Layer 8 of a small transformer language model trained on English Wikipedia (14 layers, counted from 0, width 128).
In attention head 1, each number of a token's query is one row of weights dot the token's vector x. The head spreads its attention over the tokens so far by the softmax of query dot key.

Query weights of the head. A number n stands for (n - 500) times 0.0022.
q0: 406 592 331 449 553 506 729 476 545 524 600 477 461 466 393 331 578 475 475 277 658 340 537 503 433 510 594 407 497 497 740 694 325 642 462 246 490 659 689 487 592 519 470 622 406 461 269 500 444 460 661 510 423 672 438 540 527 606 703 500 417 470 565 672 393 483 218 595 469 455 480 405 362 481 745 662 475 456 467 348 437 701 320 598 458 443 598 586 688 421 567 450 430 469 487 484 449 372 571 272 524 433 399 629 546 480 427 681 319 530 345 516 422 513 457 471 468 507 450 584 577 530 713 346 514 412 637 636
q1: 369 425 454 663 539 339 379 461 518 340 479 548 587 511 400 561 458 562 507 448 729 566 487 715 381 591 449 469 367 486 568 587 324 331 371 302 517 465 638 376 667 503 514 647 571 379 305 554 721 376 376 336 403 352 385 455 465 436 473 383 616 342 520 392 590 686 518 591 507 457 504 544 750 465 454 823 405 687 380 440 583 483 554 226 534 327 405 572 716 664 566 378 433 515 234 450 730 585 567 348 226 469 510 444 477 588 541 563 432 420 277 438 544 483 497 588 460 507 427 573 597 483 433 326 464 524 423 576
q2: 792 454 621 529 374 588 337 698 446 443 381 232 496 591 226 410 416 518 451 445 596 337 425 427 404 652 531 433 639 568 592 463 596 500 419 488 597 334 379 751 467 645 374 317 482 561 577 623 457 518 457 439 661 206 519 493 559 529 643 664 400 324 554 689 671 160 458 312 430 579 613 580 528 503 428 583 496 504 478 303 489 635 619 645 574 593 577 437 420 519 589 597 554 698 358 619 807 551 540 625 330 370 581 387 524 436 641 624 702 459 567 555 413 540 409 355 486 610 519 788 368 548 554 291 715 587 646 574
q3: 450 605 461 444 613 409 548 581 518 732 532 548 453 553 529 313 642 399 406 358 571 517 440 581 569 194 504 569 655 444 571 445 558 646 569 700 540 287 522 395 608 599 418 723 507 523 816 450 468 664 437 457 536 277 560 537 350 474 726 411 589 486 523 547 304 507 434 296 583 593 393 742 571 265 489 438 474 364 578 521 541 417 503 406 488 541 463 323 607 729 464 524 579 654 445 447 556 541 477 503 365 655 539 507 615 616 572 516 246 613 689 679 533 630 476 537 408 405 541 601 345 572 454 414 283 493 714 404
q4: 546 326 432 405 551 382 558 451 426 476 489 483 461 389 449 301 446 626 494 435 518 507 659 557 604 754 677 340 433 486 234 565 628 436 374 615 484 524 486 365 614 487 725 527 214 484 500 337 507 615 605 329 546 465 458 335 449 641 467 395 578 497 530 473 538 500 562 391 586 457 493 487 446 528 521 377 680 725 463 711 596 527 453 385 706 650 537 662 420 300 396 534 531 678 648 342 816 362 536 550 408 538 439 606 412 406 632 351 399 503 529 510 599 345 487 440 533 507 377 675 363 554 569 490 472 383 236 391
q5: 525 507 612 576 490 738 538 486 673 384 297 614 435 243 625 517 558 539 373 471 625 558 307 368 362 406 518 589 419 331 514 548 391 582 651 424 460 437 623 520 429 583 607 670 480 240 534 443 500 462 513 470 745 448 642 323 431 284 486 550 655 507 392 530 476 414 230 576 644 473 705 547 484 541 500 540 523 536 609 360 566 451 254 318 435 503 284 370 430 535 622 507 531 655 694 513 511 280 356 409 432 834 493 480 474 584 366 592 541 435 432 398 567 623 480 520 395 432 448 651 517 483 473 562 614 446 296 493
q6: 575 496 534 449 338 565 422 515 463 456 386 504 253 558 149 601 664 392 341 307 463 237 520 507 677 406 701 521 377 420 662 582 433 515 398 579 393 478 384 634 588 672 347 528 524 265 604 413 545 631 700 345 765 424 386 539 514 528 289 654 398 496 441 441 432 589 609 622 358 534 669 318 467 460 555 523 325 520 423 533 507 561 405 523 532 575 647 398 563 742 459 686 510 552 475 528 376 465 514 484 548 514 459 473 371 511 351 480 387 425 372 458 386 452 325 542 364 268 335 608 688 660 434 468 441 808 561 614
q7: 601 643 398 507 358 464 432 357 636 485 537 575 523 504 370 486 450 446 303 648 607 297 336 482 527 447 638 350 500 463 507 669 649 433 452 500 821 525 218 369 563 337 343 482 507 618 516 497 511 489 400 510 445 438 522 674 386 397 472 679 479 447 570 584 586 561 733 142 549 448 533 398 748 473 237 678 615 635 556 758 669 489 470 338 371 206 518 468 598 478 637 439 503 463 695 597 394 521 653 340 359 518 503 476 583 562 486 354 557 475 480 599 549 420 644 517 315 479 687 478 411 493 407 389 644 297 453 457
q8: 359 638 617 382 522 424 563 512 508 553 651 397 325 706 576 346 429 519 406 277 484 215 435 430 496 404 554 551 150 492 288 456 685 784 409 500 355 303 700 461 523 526 480 516 721 623 629 500 508 346 385 374 668 568 258 775 611 573 753 546 417 429 508 736 433 236 536 565 541 416 568 469 671 522 670 206 578 612 391 625 492 229 711 387 547 496 383 339 469 471 625 401 678 678 428 343 601 426 535 446 623 698 481 508 621 439 524 519 668 516 485 649 592 623 348 373 606 406 607 338 751 587 512 627 475 523 715 445
q9: 618 531 396 471 516 404 619 423 763 409 363 626 482 570 485 580 401 484 296 239 518 592 553 608 454 650 479 646 453 754 279 377 612 355 604 381 612 472 475 568 483 427 732 372 407 292 408 463 632 354 582 553 569 528 493 497 398 490 601 385 431 392 467 450 503 680 424 519 464 487 524 182 433 396 371 576 494 445 513 732 418 558 556 594 445 302 708 351 666 697 484 524 544 397 528 329 465 571 503 593 227 565 419 684 408 681 473 477 507 306 558 476 447 576 554 547 565 379 548 561 471 510 381 534 324 547 719 507
q10: 666 580 316 536 436 352 658 614 583 700 615 510 386 434 493 717 449 538 522 601 507 429 506 467 452 585 581 557 381 531 726 598 332 525 477 546 595 600 653 611 400 393 486 553 549 301 372 437 560 601 546 471 272 223 748 500 500 601 434 481 632 440 431 520 375 688 610 775 412 546 660 381 487 394 379 386 621 328 500 685 490 367 636 568 338 466 679 570 487 503 429 469 407 595 633 650 445 537 470 303 535 537 503 449 459 631 493 657 480 439 686 493 441 484 616 388 280 473 663 585 409 503 448 334 615 523 334 581
q11: 679 702 207 515 357 662 417 508 395 326 351 682 337 589 431 319 532 407 468 440 504 753 521 612 576 580 555 587 325 732 406 352 402 642 341 484 485 458 592 665 638 391 496 526 463 625 323 585 456 342 551 427 368 435 488 515 485 485 694 343 529 489 530 578 565 458 739 458 627 529 397 496 397 349 256 552 507 518 507 515 618 302 420 448 411 470 411 496 227 621 275 447 635 690 450 471 543 347 695 479 409 553 554 672 672 570 477 471 743 281 608 507 408 427 515 614 192 716 432 274 689 542 577 363 641 511 664 372
q12: 635 320 377 579 289 372 570 436 403 540 666 430 356 480 559 648 507 433 522 546 666 551 450 612 410 755 353 504 492 556 536 500 267 415 634 724 659 353 743 764 469 289 414 662 370 398 487 347 615 609 424 470 425 409 678 465 586 455 381 534 635 539 695 664 410 613 520 732 533 708 528 373 603 424 428 529 607 348 620 695 418 331 403 694 479 289 408 442 470 641 298 531 650 426 468 345 336 604 812 414 638 720 426 648 391 572 523 388 635 367 737 597 352 523 531 645 620 461 343 217 410 703 451 642 569 465 295 519
q13: 496 357 593 624 602 497 743 468 468 340 547 430 233 507 407 476 454 533 381 556 576 542 535 651 670 533 518 566 390 717 367 542 490 247 381 872 692 450 767 431 599 652 737 545 234 409 526 507 606 479 544 389 611 553 604 459 365 463 349 463 677 538 435 524 420 604 472 573 190 476 549 548 487 526 479 238 447 309 541 557 406 377 446 566 557 364 616 414 486 378 533 423 433 496 342 396 322 672 574 427 518 507 606 444 257 546 507 666 583 590 668 466 459 534 575 459 470 380 594 577 356 354 554 535 597 476 465 576
q14: 585 492 475 606 329 366 610 293 796 519 489 504 581 587 796 557 497 563 518 272 481 342 666 453 458 515 558 581 272 323 409 507 540 588 398 426 532 526 426 613 402 428 500 631 504 429 460 583 631 625 468 593 198 507 473 431 551 425 562 330 631 551 345 468 533 537 380 683 307 699 332 630 587 486 526 488 437 406 620 342 504 411 778 492 350 356 232 511 690 568 468 507 557 346 530 514 383 485 539 513 695 530 574 657 366 417 268 388 387 404 727 303 310 425 438 543 433 235 530 573 383 401 350 711 576 623 455 636
q15: 493 535 599 638 396 603 609 436 609 452 500 478 553 689 487 488 627 675 384 623 393 438 477 438 422 444 618 347 500 609 432 648 428 676 420 520 497 506 507 460 346 549 353 627 445 458 351 476 595 596 524 339 479 405 464 692 488 624 392 398 569 581 647 509 183 550 286 390 756 412 601 629 438 459 519 473 556 604 429 417 465 639 540 536 608 657 365 528 564 481 374 629 560 510 712 570 439 589 536 529 510 481 435 455 683 311 562 470 568 487 631 549 518 655 506 698 446 401 393 402 404 569 433 330 438 408 295 556
q16: 472 543 409 346 688 517 625 235 641 727 532 386 416 348 55 678 396 692 438 374 464 610 409 605 317 572 341 489 391 586 606 450 303 508 660 597 637 279 352 341 523 560 656 489 526 378 347 563 668 454 463 397 662 446 378 386 321 544 233 482 591 466 698 548 343 515 418 639 584 566 419 388 593 475 410 504 399 594 647 453 615 346 574 323 417 408 474 504 396 653 420 504 566 684 477 614 597 323 400 524 536 443 438 522 493 609 679 427 296 527 489 523 244 374 189 623 493 530 703 608 504 508 426 477 393 317 773 618
q17: 324 660 571 665 541 193 531 436 685 440 456 555 405 560 441 553 412 689 474 475 731 473 597 373 639 373 582 555 531 692 448 476 523 374 329 546 511 480 697 605 346 460 551 515 546 250 721 374 676 282 583 477 202 290 573 310 399 609 519 218 455 492 248 745 520 290 911 599 402 610 492 381 382 565 620 508 677 537 531 448 739 327 547 785 397 367 500 484 462 572 597 398 564 639 618 587 348 450 489 600 480 492 574 541 464 424 402 511 554 434 430 670 530 462 688 630 459 292 323 303 383 602 345 559 370 554 524 453
q18: 418 618 283 507 613 510 418 736 627 584 639 452 508 553 671 660 616 518 461 421 581 176 373 305 468 582 496 448 423 744 569 549 552 345 685 591 316 223 398 544 496 407 675 408 657 442 407 351 422 530 605 594 468 398 161 652 348 597 485 378 557 397 391 562 463 545 454 562 555 450 394 668 518 604 641 401 532 535 618 462 541 320 592 712 311 399 493 533 373 730 682 728 585 484 492 691 245 449 467 626 659 612 479 337 510 614 310 670 434 534 521 515 630 283 489 347 568 526 556 605 396 530 507 388 608 675 635 359
q19: 468 549 261 526 526 553 510 665 408 472 723 606 604 465 606 307 442 510 415 420 404 585 431 625 641 547 304 445 608 784 578 538 367 625 484 297 533 552 590 697 372 417 397 635 530 646 489 641 568 616 526 795 226 545 387 405 483 573 463 721 618 652 396 436 428 445 420 722 407 556 490 352 571 449 552 340 561 629 335 483 452 410 733 464 413 682 638 629 520 588 457 448 444 296 521 444 514 439 443 363 489 521 533 432 306 465 620 627 558 404 532 287 567 424 584 557 562 490 617 640 543 442 384 528 482 607 314 452
q20: 581 411 518 545 550 438 531 497 408 459 510 742 399 462 642 584 567 453 368 625 494 673 437 411 384 594 555 450 436 737 621 743 543 333 411 536 524 585 292 389 613 440 630 457 324 653 655 663 656 525 404 689 691 682 433 377 608 548 585 601 450 426 524 315 460 380 484 609 364 461 372 573 442 598 573 516 523 468 454 598 593 587 514 582 514 398 467 629 545 494 574 581 557 448 506 449 547 604 702 353 590 376 624 544 612 484 346 541 558 488 541 619 663 497 454 624 536 415 450 601 693 540 419 466 647 433 569 401
q21: 558 444 368 294 402 520 509 472 481 309 655 485 378 318 474 548 321 494 622 402 437 524 632 518 418 506 449 491 551 556 535 669 679 293 579 743 559 553 529 609 401 563 644 467 491 482 566 701 494 658 524 307 373 615 566 624 405 414 518 456 655 573 563 557 429 601 597 507 526 447 515 422 537 429 653 477 437 552 482 509 531 463 427 429 478 564 470 582 655 242 518 445 407 599 531 385 372 500 595 626 592 730 512 602 514 353 335 570 458 528 250 437 330 473 608 601 550 521 439 404 418 616 494 503 497 431 697 503
q22: 802 418 402 602 352 723 500 582 496 436 523 577 731 552 555 489 500 528 635 492 353 500 523 475 462 481 367 449 640 448 508 445 638 530 618 531 511 504 304 467 439 293 485 778 457 553 559 704 561 275 468 408 451 556 341 489 504 475 518 507 455 778 643 525 562 475 627 335 722 218 408 572 490 575 287 271 472 493 453 229 570 500 493 342 384 529 324 384 646 511 462 496 376 355 504 486 578 374 365 553 477 551 594 476 619 623 300 469 735 558 202 489 273 461 525 482 241 532 489 707 395 682 670 471 534 590 393 642
q23: 492 584 400 686 518 507 507 329 645 470 562 589 316 603 635 333 346 426 574 559 477 307 691 386 439 551 616 474 624 584 515 534 415 341 348 476 536 568 418 507 372 728 414 316 449 648 621 424 477 496 572 428 647 413 485 286 411 547 423 665 311 496 496 485 720 615 447 627 656 619 530 723 336 762 576 697 272 616 639 477 347 436 415 359 648 515 288 327 493 324 432 511 330 216 508 658 272 526 525 578 411 496 532 525 403 485 489 663 493 515 518 327 482 276 595 728 585 405 597 660 461 363 460 826 496 449 526 541
q24: 408 624 570 262 410 730 355 590 369 541 515 299 577 425 719 347 644 483 465 302 390 624 453 550 252 508 668 504 583 343 530 427 515 682 507 608 560 511 623 384 500 578 259 424 561 535 373 482 531 271 528 309 521 563 613 478 500 655 579 641 343 688 368 557 496 420 455 432 580 599 338 328 390 578 526 504 703 528 450 481 500 426 587 542 701 745 493 543 518 380 430 324 453 309 577 514 228 356 457 653 713 500 444 524 547 299 558 399 345 420 555 612 482 645 525 450 455 525 460 458 577 595 344 768 424 776 581 263
q25: 365 584 538 630 450 371 556 628 670 483 394 533 448 524 578 539 528 616 541 493 459 642 464 451 658 614 717 286 494 392 459 513 628 449 692 535 395 597 521 471 464 601 737 513 471 650 539 500 655 336 497 519 468 630 548 627 717 570 445 713 516 415 587 468 447 421 591 272 338 659 357 264 701 610 604 601 453 531 493 242 586 603 548 469 506 665 464 340 506 554 481 652 449 486 414 640 517 588 535 524 363 546 657 384 604 547 543 406 510 431 481 666 654 631 565 420 598 442 573 262 497 549 698 570 275 429 613 516
q26: 396 526 374 444 431 487 606 481 575 447 242 416 469 714 469 446 566 378 573 535 530 646 439 710 697 515 622 676 277 575 572 419 730 226 392 446 475 407 735 475 363 592 522 406 457 461 544 249 558 682 550 550 624 664 583 445 489 560 366 433 665 620 364 428 419 544 403 569 462 422 496 554 479 340 429 496 593 434 634 552 489 677 561 639 377 460 511 689 650 670 444 511 681 481 537 677 519 424 486 426 584 581 598 392 207 436 372 695 467 354 563 507 361 183 604 596 209 233 585 416 405 588 482 537 401 586 316 420
q27: 474 439 608 440 426 598 572 400 536 497 194 544 540 436 641 543 417 476 434 346 666 456 376 525 376 503 474 579 271 523 393 636 481 687 593 503 555 526 411 463 624 494 591 686 623 494 415 586 543 246 485 439 497 513 542 591 535 400 367 430 678 600 457 368 554 616 583 632 447 400 608 642 506 515 477 577 539 518 665 330 611 557 465 616 309 503 441 466 571 455 521 317 774 619 621 433 654 447 460 362 392 342 548 625 500 494 644 305 528 459 401 301 589 384 497 561 584 450 383 474 594 462 591 532 689 506 395 569
q28: 479 508 508 496 310 759 649 508 403 516 561 528 450 641 441 423 522 717 279 458 308 602 486 414 542 517 389 165 612 472 589 520 775 582 500 692 523 649 616 469 267 452 547 333 623 615 611 674 244 688 401 500 409 528 504 782 240 763 442 519 458 637 485 388 29 240 508 526 541 405 536 322 289 573 536 613 541 332 453 633 413 373 471 512 550 413 388 598 527 346 492 421 366 583 608 378 633 547 243 597 406 460 590 537 372 492 315 444 317 484 522 500 427 443 306 500 413 613 599 364 432 555 385 746 365 635 536 535
q29: 552 537 466 428 564 497 305 558 350 504 636 471 339 434 599 819 594 554 652 621 574 635 412 423 418 639 303 379 738 409 584 371 539 778 531 598 545 533 597 355 602 467 379 584 601 500 314 497 582 585 569 642 706 666 408 472 482 514 398 593 459 680 451 629 371 518 631 484 549 348 587 570 564 507 478 364 782 584 254 696 396 277 317 474 487 625 381 482 479 372 493 428 471 425 543 610 547 511 521 250 582 421 442 345 689 518 493 554 662 610 459 437 677 465 416 524 753 619 557 530 654 475 438 385 699 402 313 464
q30: 398 656 507 434 387 404 500 556 377 607 384 652 462 359 485 257 517 486 503 569 294 467 487 271 507 435 719 504 642 766 534 311 486 620 541 450 580 633 489 489 614 607 547 504 316 714 209 504 390 421 451 525 444 331 571 522 359 458 621 594 538 525 496 698 446 550 585 552 265 399 635 379 497 379 552 465 435 213 496 515 464 555 563 393 379 486 656 518 645 455 510 442 566 496 445 521 670 507 166 497 481 456 421 521 534 640 190 559 654 551 390 429 584 296 575 768 607 525 449 333 698 688 398 693 339 670 442 554
q31: 385 527 565 573 407 507 557 484 469 702 574 500 763 310 784 607 443 550 486 601 272 587 434 493 471 205 536 709 340 624 414 630 553 496 392 532 394 346 484 703 575 620 564 489 278 669 496 648 266 326 617 511 441 554 480 620 632 522 474 383 442 399 229 507 447 772 662 675 512 511 581 507 372 338 329 371 575 561 575 446 462 481 493 808 449 325 627 289 644 461 671 683 392 385 435 317 349 668 489 652 405 542 648 558 419 481 462 489 399 489 374 717 548 357 418 548 406 395 766 516 639 739 412 431 555 370 618 606

Each question shows a short text with each token's key, already scaled and adjusted for position as the last token sees it. A number n stands for (n - 500) times 0.004.

Then comes the last token's vector x. A number n stands for (n - 500) times 0.0082.

0 " final": 553 273 573 315 535 518 492 410 687 132 50 615 152 214 314 479 312 295 228 428 502 284 572 456 630 454 207 146 503 685 604 468
1 ".": 549 274 568 359 478 533 489 442 610 155 105 583 195 203 251 448 348 222 262 435 548 249 626 481 674 457 230 153 521 636 663 441
2 " He": 544 293 482 326 527 478 524 396 740 173 111 527 228 247 290 499 304 226 263 404 576 185 626 407 752 455 167 141 448 674 589 417
3 " score": 524 347 615 299 520 569 469 432 662 198 146 619 114 166 272 472 356 263 260 444 613 184 703 405 588 476 151 243 464 605 578 464
4 "d": 588 343 479 401 428 529 521 450 710 230 201 588 200 208 281 484 335 190 241 456 618 273 668 404 696 462 238 213 515 584 647 484
5 " an": 516 314 546 347 492 524 487 461 705 137 102 612 206 207 320 488 339 230 324 462 604 229 687 367 650 475 167 215 478 684 650 443
6 " in": 512 329 551 342 493 533 499 378 697 157 118 561 240 223 346 473 243 219 183 440 525 221 629 421 663 466 148 164 458 616 614 404
x: 515 414 480 506 587 594 459 338 557 451 582 415 471 547 524 560 690 496 598 461 402 542 278 663 722 548 539 498 498 444 475 754 514 512 636 470 488 673 519 607 392 411 617 475 463 544 448 433 523 367 334 618 543 447 555 579 425 387 648 563 592 416 464 536 701 367 451 505 482 576 439 519 362 400 495 380 482 600 303 563 777 470 426 543 271 373 509 461 353 471 593 443 695 458 477 722 504 457 598 660 459 547 334 610 506 386 632 458 465 537 329 493 435 447 355 630 484 517 521 506 394 436 325 456 421 552 357 732
Which two tokens does the last token look at most, in order? 3 " score", 5 " an"

0 ".": 546 261 568 320 515 516 512 405 660 124 35 607 195 220 287 492 334 300 237 410 498 293 559 474 641 446 213 141 520 693 618 482
1 " Mo": 576 317 473 346 465 479 548 437 708 116 121 559 233 243 329 513 311 182 263 423 536 160 629 375 720 476 197 134 478 647 523 427
2 "st": 563 393 493 306 483 516 522 431 728 112 151 564 179 221 299 529 311 177 268 359 568 144 652 421 661 442 246 144 404 618 516 442
3 " book": 581 268 545 352 489 557 536 455 671 112 154 615 177 204 328 507 309 233 250 446 527 201 654 380 710 433 227 128 447 685 578 387
4 "s": 503 312 507 351 498 523 484 476 670 119 149 563 207 237 275 435 334 215 240 367 560 208 615 429 726 437 134 128 469 700 565 394
5 " are": 527 253 479 300 569 529 459 465 768 190 137 607 172 253 318 443 353 275 245 382 508 247 632 422 723 474 172 179 481 662 595 447
6 " also": 535 246 461 310 454 533 469 459 806 180 138 588 217 234 339 481 329 249 278 492 541 218 636 427 690 434 149 200 498 643 604 405
x: 479 465 456 430 535 646 453 386 530 425 558 409 464 484 551 582 693 587 551 412 415 567 292 663 701 542 531 546 498 568 413 703 530 552 606 522 496 655 567 509 412 349 590 402 378 462 418 386 479 428 339 659 636 457 477 548 450 411 530 477 589 349 419 574 650 397 462 459 474 590 496 582 460 446 494 388 548 480 390 585 856 419 438 587 367 348 474 383 423 435 589 384 575 452 477 810 532 349 553 662 421 529 324 686 548 444 647 378 515 468 419 539 487 430 413 615 467 546 478 490 417 493 388 461 467 530 444 862
Which two tokens does the last token look at most, in order? 5 " are", 6 " also"

0 "ers": 553 274 565 297 527 513 507 403 674 120 37 612 171 224 295 470 322 299 228 405 508 297 562 458 644 460 215 149 510 690 594 474
1 " and": 574 287 537 280 482 534 489 376 726 155 127 546 137 237 305 486 310 205 219 452 545 226 661 454 730 478 191 127 533 638 582 373
2 " ": 548 292 498 383 443 485 519 398 716 192 148 516 154 266 309 437 292 240 188 429 561 254 596 427 737 429 188 122 558 636 643 379
3 "write": 555 267 534 382 486 506 489 471 746 162 137 660 137 218 364 471 295 268 265 494 552 240 624 403 719 497 237 160 455 586 587 425
4 "r": 577 283 478 396 468 477 536 518 640 121 214 582 220 196 249 422 305 231 275 425 577 237 642 424 715 477 221 163 483 669 581 463
5 "s": 535 290 462 342 473 514 499 425 697 145 135 566 184 224 286 444 322 217 224 353 570 239 594 427 747 470 138 163 489 677 586 390
6 "\n": 603 204 512 293 498 499 536 424 677 144 144 576 218 261 283 475 264 232 257 414 529 221 580 456 703 460 197 128 514 689 607 464
x: 562 434 428 528 525 622 409 392 572 440 586 432 438 475 496 516 741 497 550 501 394 549 319 624 663 509 552 480 519 505 427 655 564 482 589 519 475 630 518 581 424 391 521 453 351 480 384 364 470 508 359 595 664 445 555 612 416 438 614 583 604 421 384 575 666 406 465 477 477 546 461 492 380 424 510 356 518 445 327 603 800 468 404 555 288 403 539 421 411 467 575 481 607 467 442 887 499 447 672 693 394 467 359 615 554 492 614 448 460 537 418 543 450 469 375 677 473 529 485 484 485 435 370 432 432 502 350 760
Which token does the last token look at most, and with what share of its attention? 4 "r", with about 50%

0 "tern": 557 270 570 301 518 509 504 402 674 119 40 604 163 233 312 477 308 306 232 410 504 295 575 463 637 452 211 142 512 691 607 472
1 "ative": 521 287 543 350 451 533 507 436 731 144 122 585 145 274 324 416 324 249 219 438 579 199 651 427 677 484 183 156 523 596 580 405
2 " to": 521 247 554 325 476 522 493 409 723 135 119 592 168 226 246 466 350 242 214 505 542 195 626 407 733 503 210 197 488 660 642 413
3 " tradition": 555 264 508 321 519 470 530 391 746 158 171 624 200 260 315 450 258 297 303 435 589 199 582 404 690 536 234 153 478 608 598 449
4 "al": 591 287 534 331 512 491 542 408 724 168 188 562 178 310 255 441 330 234 222 446 578 289 604 401 693 497 236 153 474 590 563 475
5 " co": 532 287 505 320 478 481 555 398 722 71 192 608 299 335 291 430 303 253 224 512 518 189 598 420 686 472 212 163 435 671 632 418
6 "mmer": 564 381 494 308 569 398 538 426 710 176 201 553 230 293 287 366 254 262 183 469 508 150 592 449 660 487 207 94 462 604 609 388
x: 548 397 423 500 648 491 452 352 567 439 544 461 424 565 522 602 674 450 612 531 408 539 362 580 681 514 622 413 571 495 507 699 555 560 610 515 456 688 670 564 416 429 566 502 381 551 362 437 505 482 274 593 547 407 469 531 386 475 517 634 615 323 261 683 733 353 454 515 447 585 584 557 293 392 543 385 450 557 364 498 752 437 419 487 440 406 617 360 362 532 551 483 565 414 456 768 468 378 618 658 434 503 404 680 560 415 541 406 437 562 386 526 401 484 373 576 536 548 524 469 481 388 342 435 436 491 467 733
Which token does the last token look at most, and with what share of its attention? 0 "tern", with about 50%

0 "ling": 563 276 569 306 523 517 499 399 682 121 43 611 161 221 298 477 315 302 218 423 500 287 564 446 643 464 213 144 510 690 606 474
1 " to": 535 258 527 326 465 520 469 404 764 140 94 600 154 213 242 486 346 228 215 506 536 180 632 403 737 517 181 183 500 664 631 408
2 " a": 558 322 543 335 521 499 491 396 816 167 133 588 184 245 325 489 303 258 249 442 567 237 660 363 671 520 170 183 482 639 640 434
3 " high": 542 277 533 334 518 487 479 415 698 125 157 537 218 276 358 478 312 277 249 500 547 242 608 390 608 511 150 170 478 584 621 361
4 " st": 544 312 567 396 502 533 546 408 666 190 172 547 228 270 337 490 219 244 186 487 549 211 623 410 727 436 293 171 477 591 665 383
5 "and": 597 281 468 357 559 489 434 461 654 204 123 524 247 243 347 476 283 205 251 460 538 228 653 455 699 494 177 169 449 599 531 392
6 "ard": 526 334 494 335 497 463 435 408 749 155 152 570 219 280 313 502 292 262 208 463 580 239 595 410 683 435 165 150 482 619 577 437
x: 505 418 440 573 564 526 535 380 558 353 517 469 412 569 557 576 572 571 586 463 393 524 402 621 701 486 511 580 466 515 402 633 543 503 607 606 463 628 574 559 371 376 560 442 434 519 377 334 556 458 377 594 490 424 427 650 473 442 631 619 606 420 403 626 709 418 440 456 418 590 522 625 288 416 500 371 575 601 352 611 879 426 389 476 263 434 535 402 407 500 511 471 480 457 445 729 534 455 605 768 417 483 364 622 515 411 564 379 544 546 428 463 440 492 363 579 557 512 497 542 429 464 308 419 415 515 409 842
Which token does the last token look at most, and with what share of its attention? 3 " high", with about 40%

0 "16": 552 271 563 315 503 510 511 408 665 133 55 606 163 229 312 474 320 281 210 405 500 295 576 464 632 456 211 142 526 675 619 481
1 ").": 518 292 543 320 418 525 502 455 621 125 90 582 204 189 327 431 337 222 234 417 564 237 722 511 689 439 170 170 493 662 672 479
2 "\n": 539 256 524 344 476 531 526 432 669 132 145 563 247 246 272 508 332 218 291 396 544 193 590 486 739 449 192 127 514 715 599 434
3 "\n": 516 319 496 288 508 539 500 464 613 103 129 616 240 248 224 516 319 221 211 391 570 187 612 461 686 447 212 154 495 738 621 435
4 "A": 499 337 492 338 508 517 497 487 718 100 169 569 204 299 260 519 352 224 186 409 534 225 622 383 694 466 220 184 508 664 577 416
5 "s": 512 367 519 410 472 531 501 451 651 146 233 547 255 237 321 518 349 216 179 341 557 235 600 382 676 396 200 173 517 634 578 416
6 " 2001": 529 245 484 364 493 506 487 509 673 175 199 568 277 269 340 461 362 284 306 378 600 220 607 388 629 477 253 119 477 656 563 404
x: 564 435 412 460 583 587 386 339 524 419 539 455 492 562 517 509 692 551 575 554 421 565 309 659 572 545 480 552 524 494 459 689 596 496 631 461 422 538 544 509 384 416 576 463 360 457 407 450 465 468 356 643 577 395 502 565 388 502 518 549 524 304 349 509 688 346 460 456 595 593 491 555 343 459 489 448 526 459 362 573 825 495 300 579 367 385 462 446 430 515 551 471 666 466 418 814 459 400 604 707 433 460 426 652 474 496 611 413 479 539 339 554 449 476 383 671 569 515 561 553 413 484 316 448 420 627 426 813
Which token does the last token look at most? 6 " 2001"

0 " Ro": 565 269 552 308 526 518 511 394 681 136 44 614 174 219 305 483 317 294 225 422 501 284 549 454 647 437 224 139 511 690 606 459
1 "o": 577 357 491 322 499 522 530 411 769 142 133 573 177 264 280 497 289 177 231 461 554 222 642 414 671 492 160 170 483 640 603 418
2 "f": 598 415 503 327 460 422 584 366 755 151 121 520 202 223 281 484 285 256 186 383 552 189 600 360 712 451 189 133 537 655 625 477
3 " G": 575 283 528 316 525 465 590 384 729 132 188 542 212 310 281 529 257 257 203 441 533 240 587 451 716 406 173 136 543 656 604 370
4 "et": 575 307 458 428 547 490 620 322 717 174 157 526 149 300 312 544 267 258 222 472 520 276 607 474 696 452 246 117 558 636 591 427
5 "ting": 561 303 514 435 525 466 544 408 734 126 157 579 208 276 343 528 282 263 210 435 570 239 640 419 683 465 206 138 479 651 599 434
6 " S": 560 300 487 314 486 477 560 391 671 125 122 542 238 302 296 533 193 291 155 419 565 245 619 399 707 431 180 164 500 661 588 411
x: 524 475 462 521 573 595 367 360 499 458 568 459 432 612 588 498 676 530 637 491 449 502 352 618 781 480 498 485 535 486 470 653 529 494 538 467 456 751 568 530 414 323 560 530 304 424 490 423 553 477 435 535 588 351 541 662 421 462 572 524 556 398 382 564 656 346 410 542 444 579 454 519 349 444 565 403 483 524 329 531 777 485 345 516 345 453 573 390 388 416 540 465 571 428 398 820 555 486 640 684 421 498 387 650 605 429 584 410 495 537 349 514 457 442 332 619 498 590 604 520 442 485 324 449 433 534 356 796
Which two tokens does the last token look at most, in order? 0 " Ro", 6 " S"

0 "\n": 555 264 562 308 522 524 512 418 662 121 57 608 186 216 289 505 315 294 225 412 498 276 554 465 641 446 219 147 511 707 619 483
1 "-": 550 305 546 326 429 524 522 483 687 164 188 585 201 232 292 494 293 200 194 438 565 170 641 414 701 470 165 148 504 661 623 426
2 " H": 571 330 545 353 469 506 574 470 690 172 185 514 307 289 254 539 272 252 252 395 534 201 633 394 713 432 223 137 494 714 669 384
3 "and": 571 364 442 397 486 505 427 494 673 152 136 507 315 202 246 538 277 237 245 426 485 299 639 439 668 485 196 142 434 634 543 383
4 " Me": 526 321 511 383 473 467 576 415 728 106 120 549 256 260 331 615 293 305 229 408 575 201 627 396 698 474 241 140 520 676 591 410
5 " Do": 523 276 515 302 570 430 526 413 669 104 216 589 260 292 287 589 284 265 159 433 525 221 637 378 700 478 230 162 526 690 592 443
6 "w": 596 334 517 292 594 439 513 403 699 202 145 552 276 264 273 523 296 202 188 424 552 222 661 344 708 538 208 141 451 626 568 424
x: 559 375 552 565 556 550 441 390 552 401 506 415 520 630 594 542 715 599 650 509 434 643 434 639 646 525 536 487 660 524 455 621 543 493 601 486 472 722 620 523 438 444 543 433 365 531 401 372 552 501 341 490 504 411 432 575 502 543 567 620 597 475 364 601 749 309 409 535 481 578 516 599 391 435 534 306 545 500 280 550 648 522 399 514 311 406 475 380 362 456 555 498 580 420 426 759 529 380 568 574 450 487 326 633 539 404 607 400 398 536 392 549 346 462 272 592 476 420 524 515 510 500 250 421 416 509 490 881
Which token does the last token look at most? 0 "\n"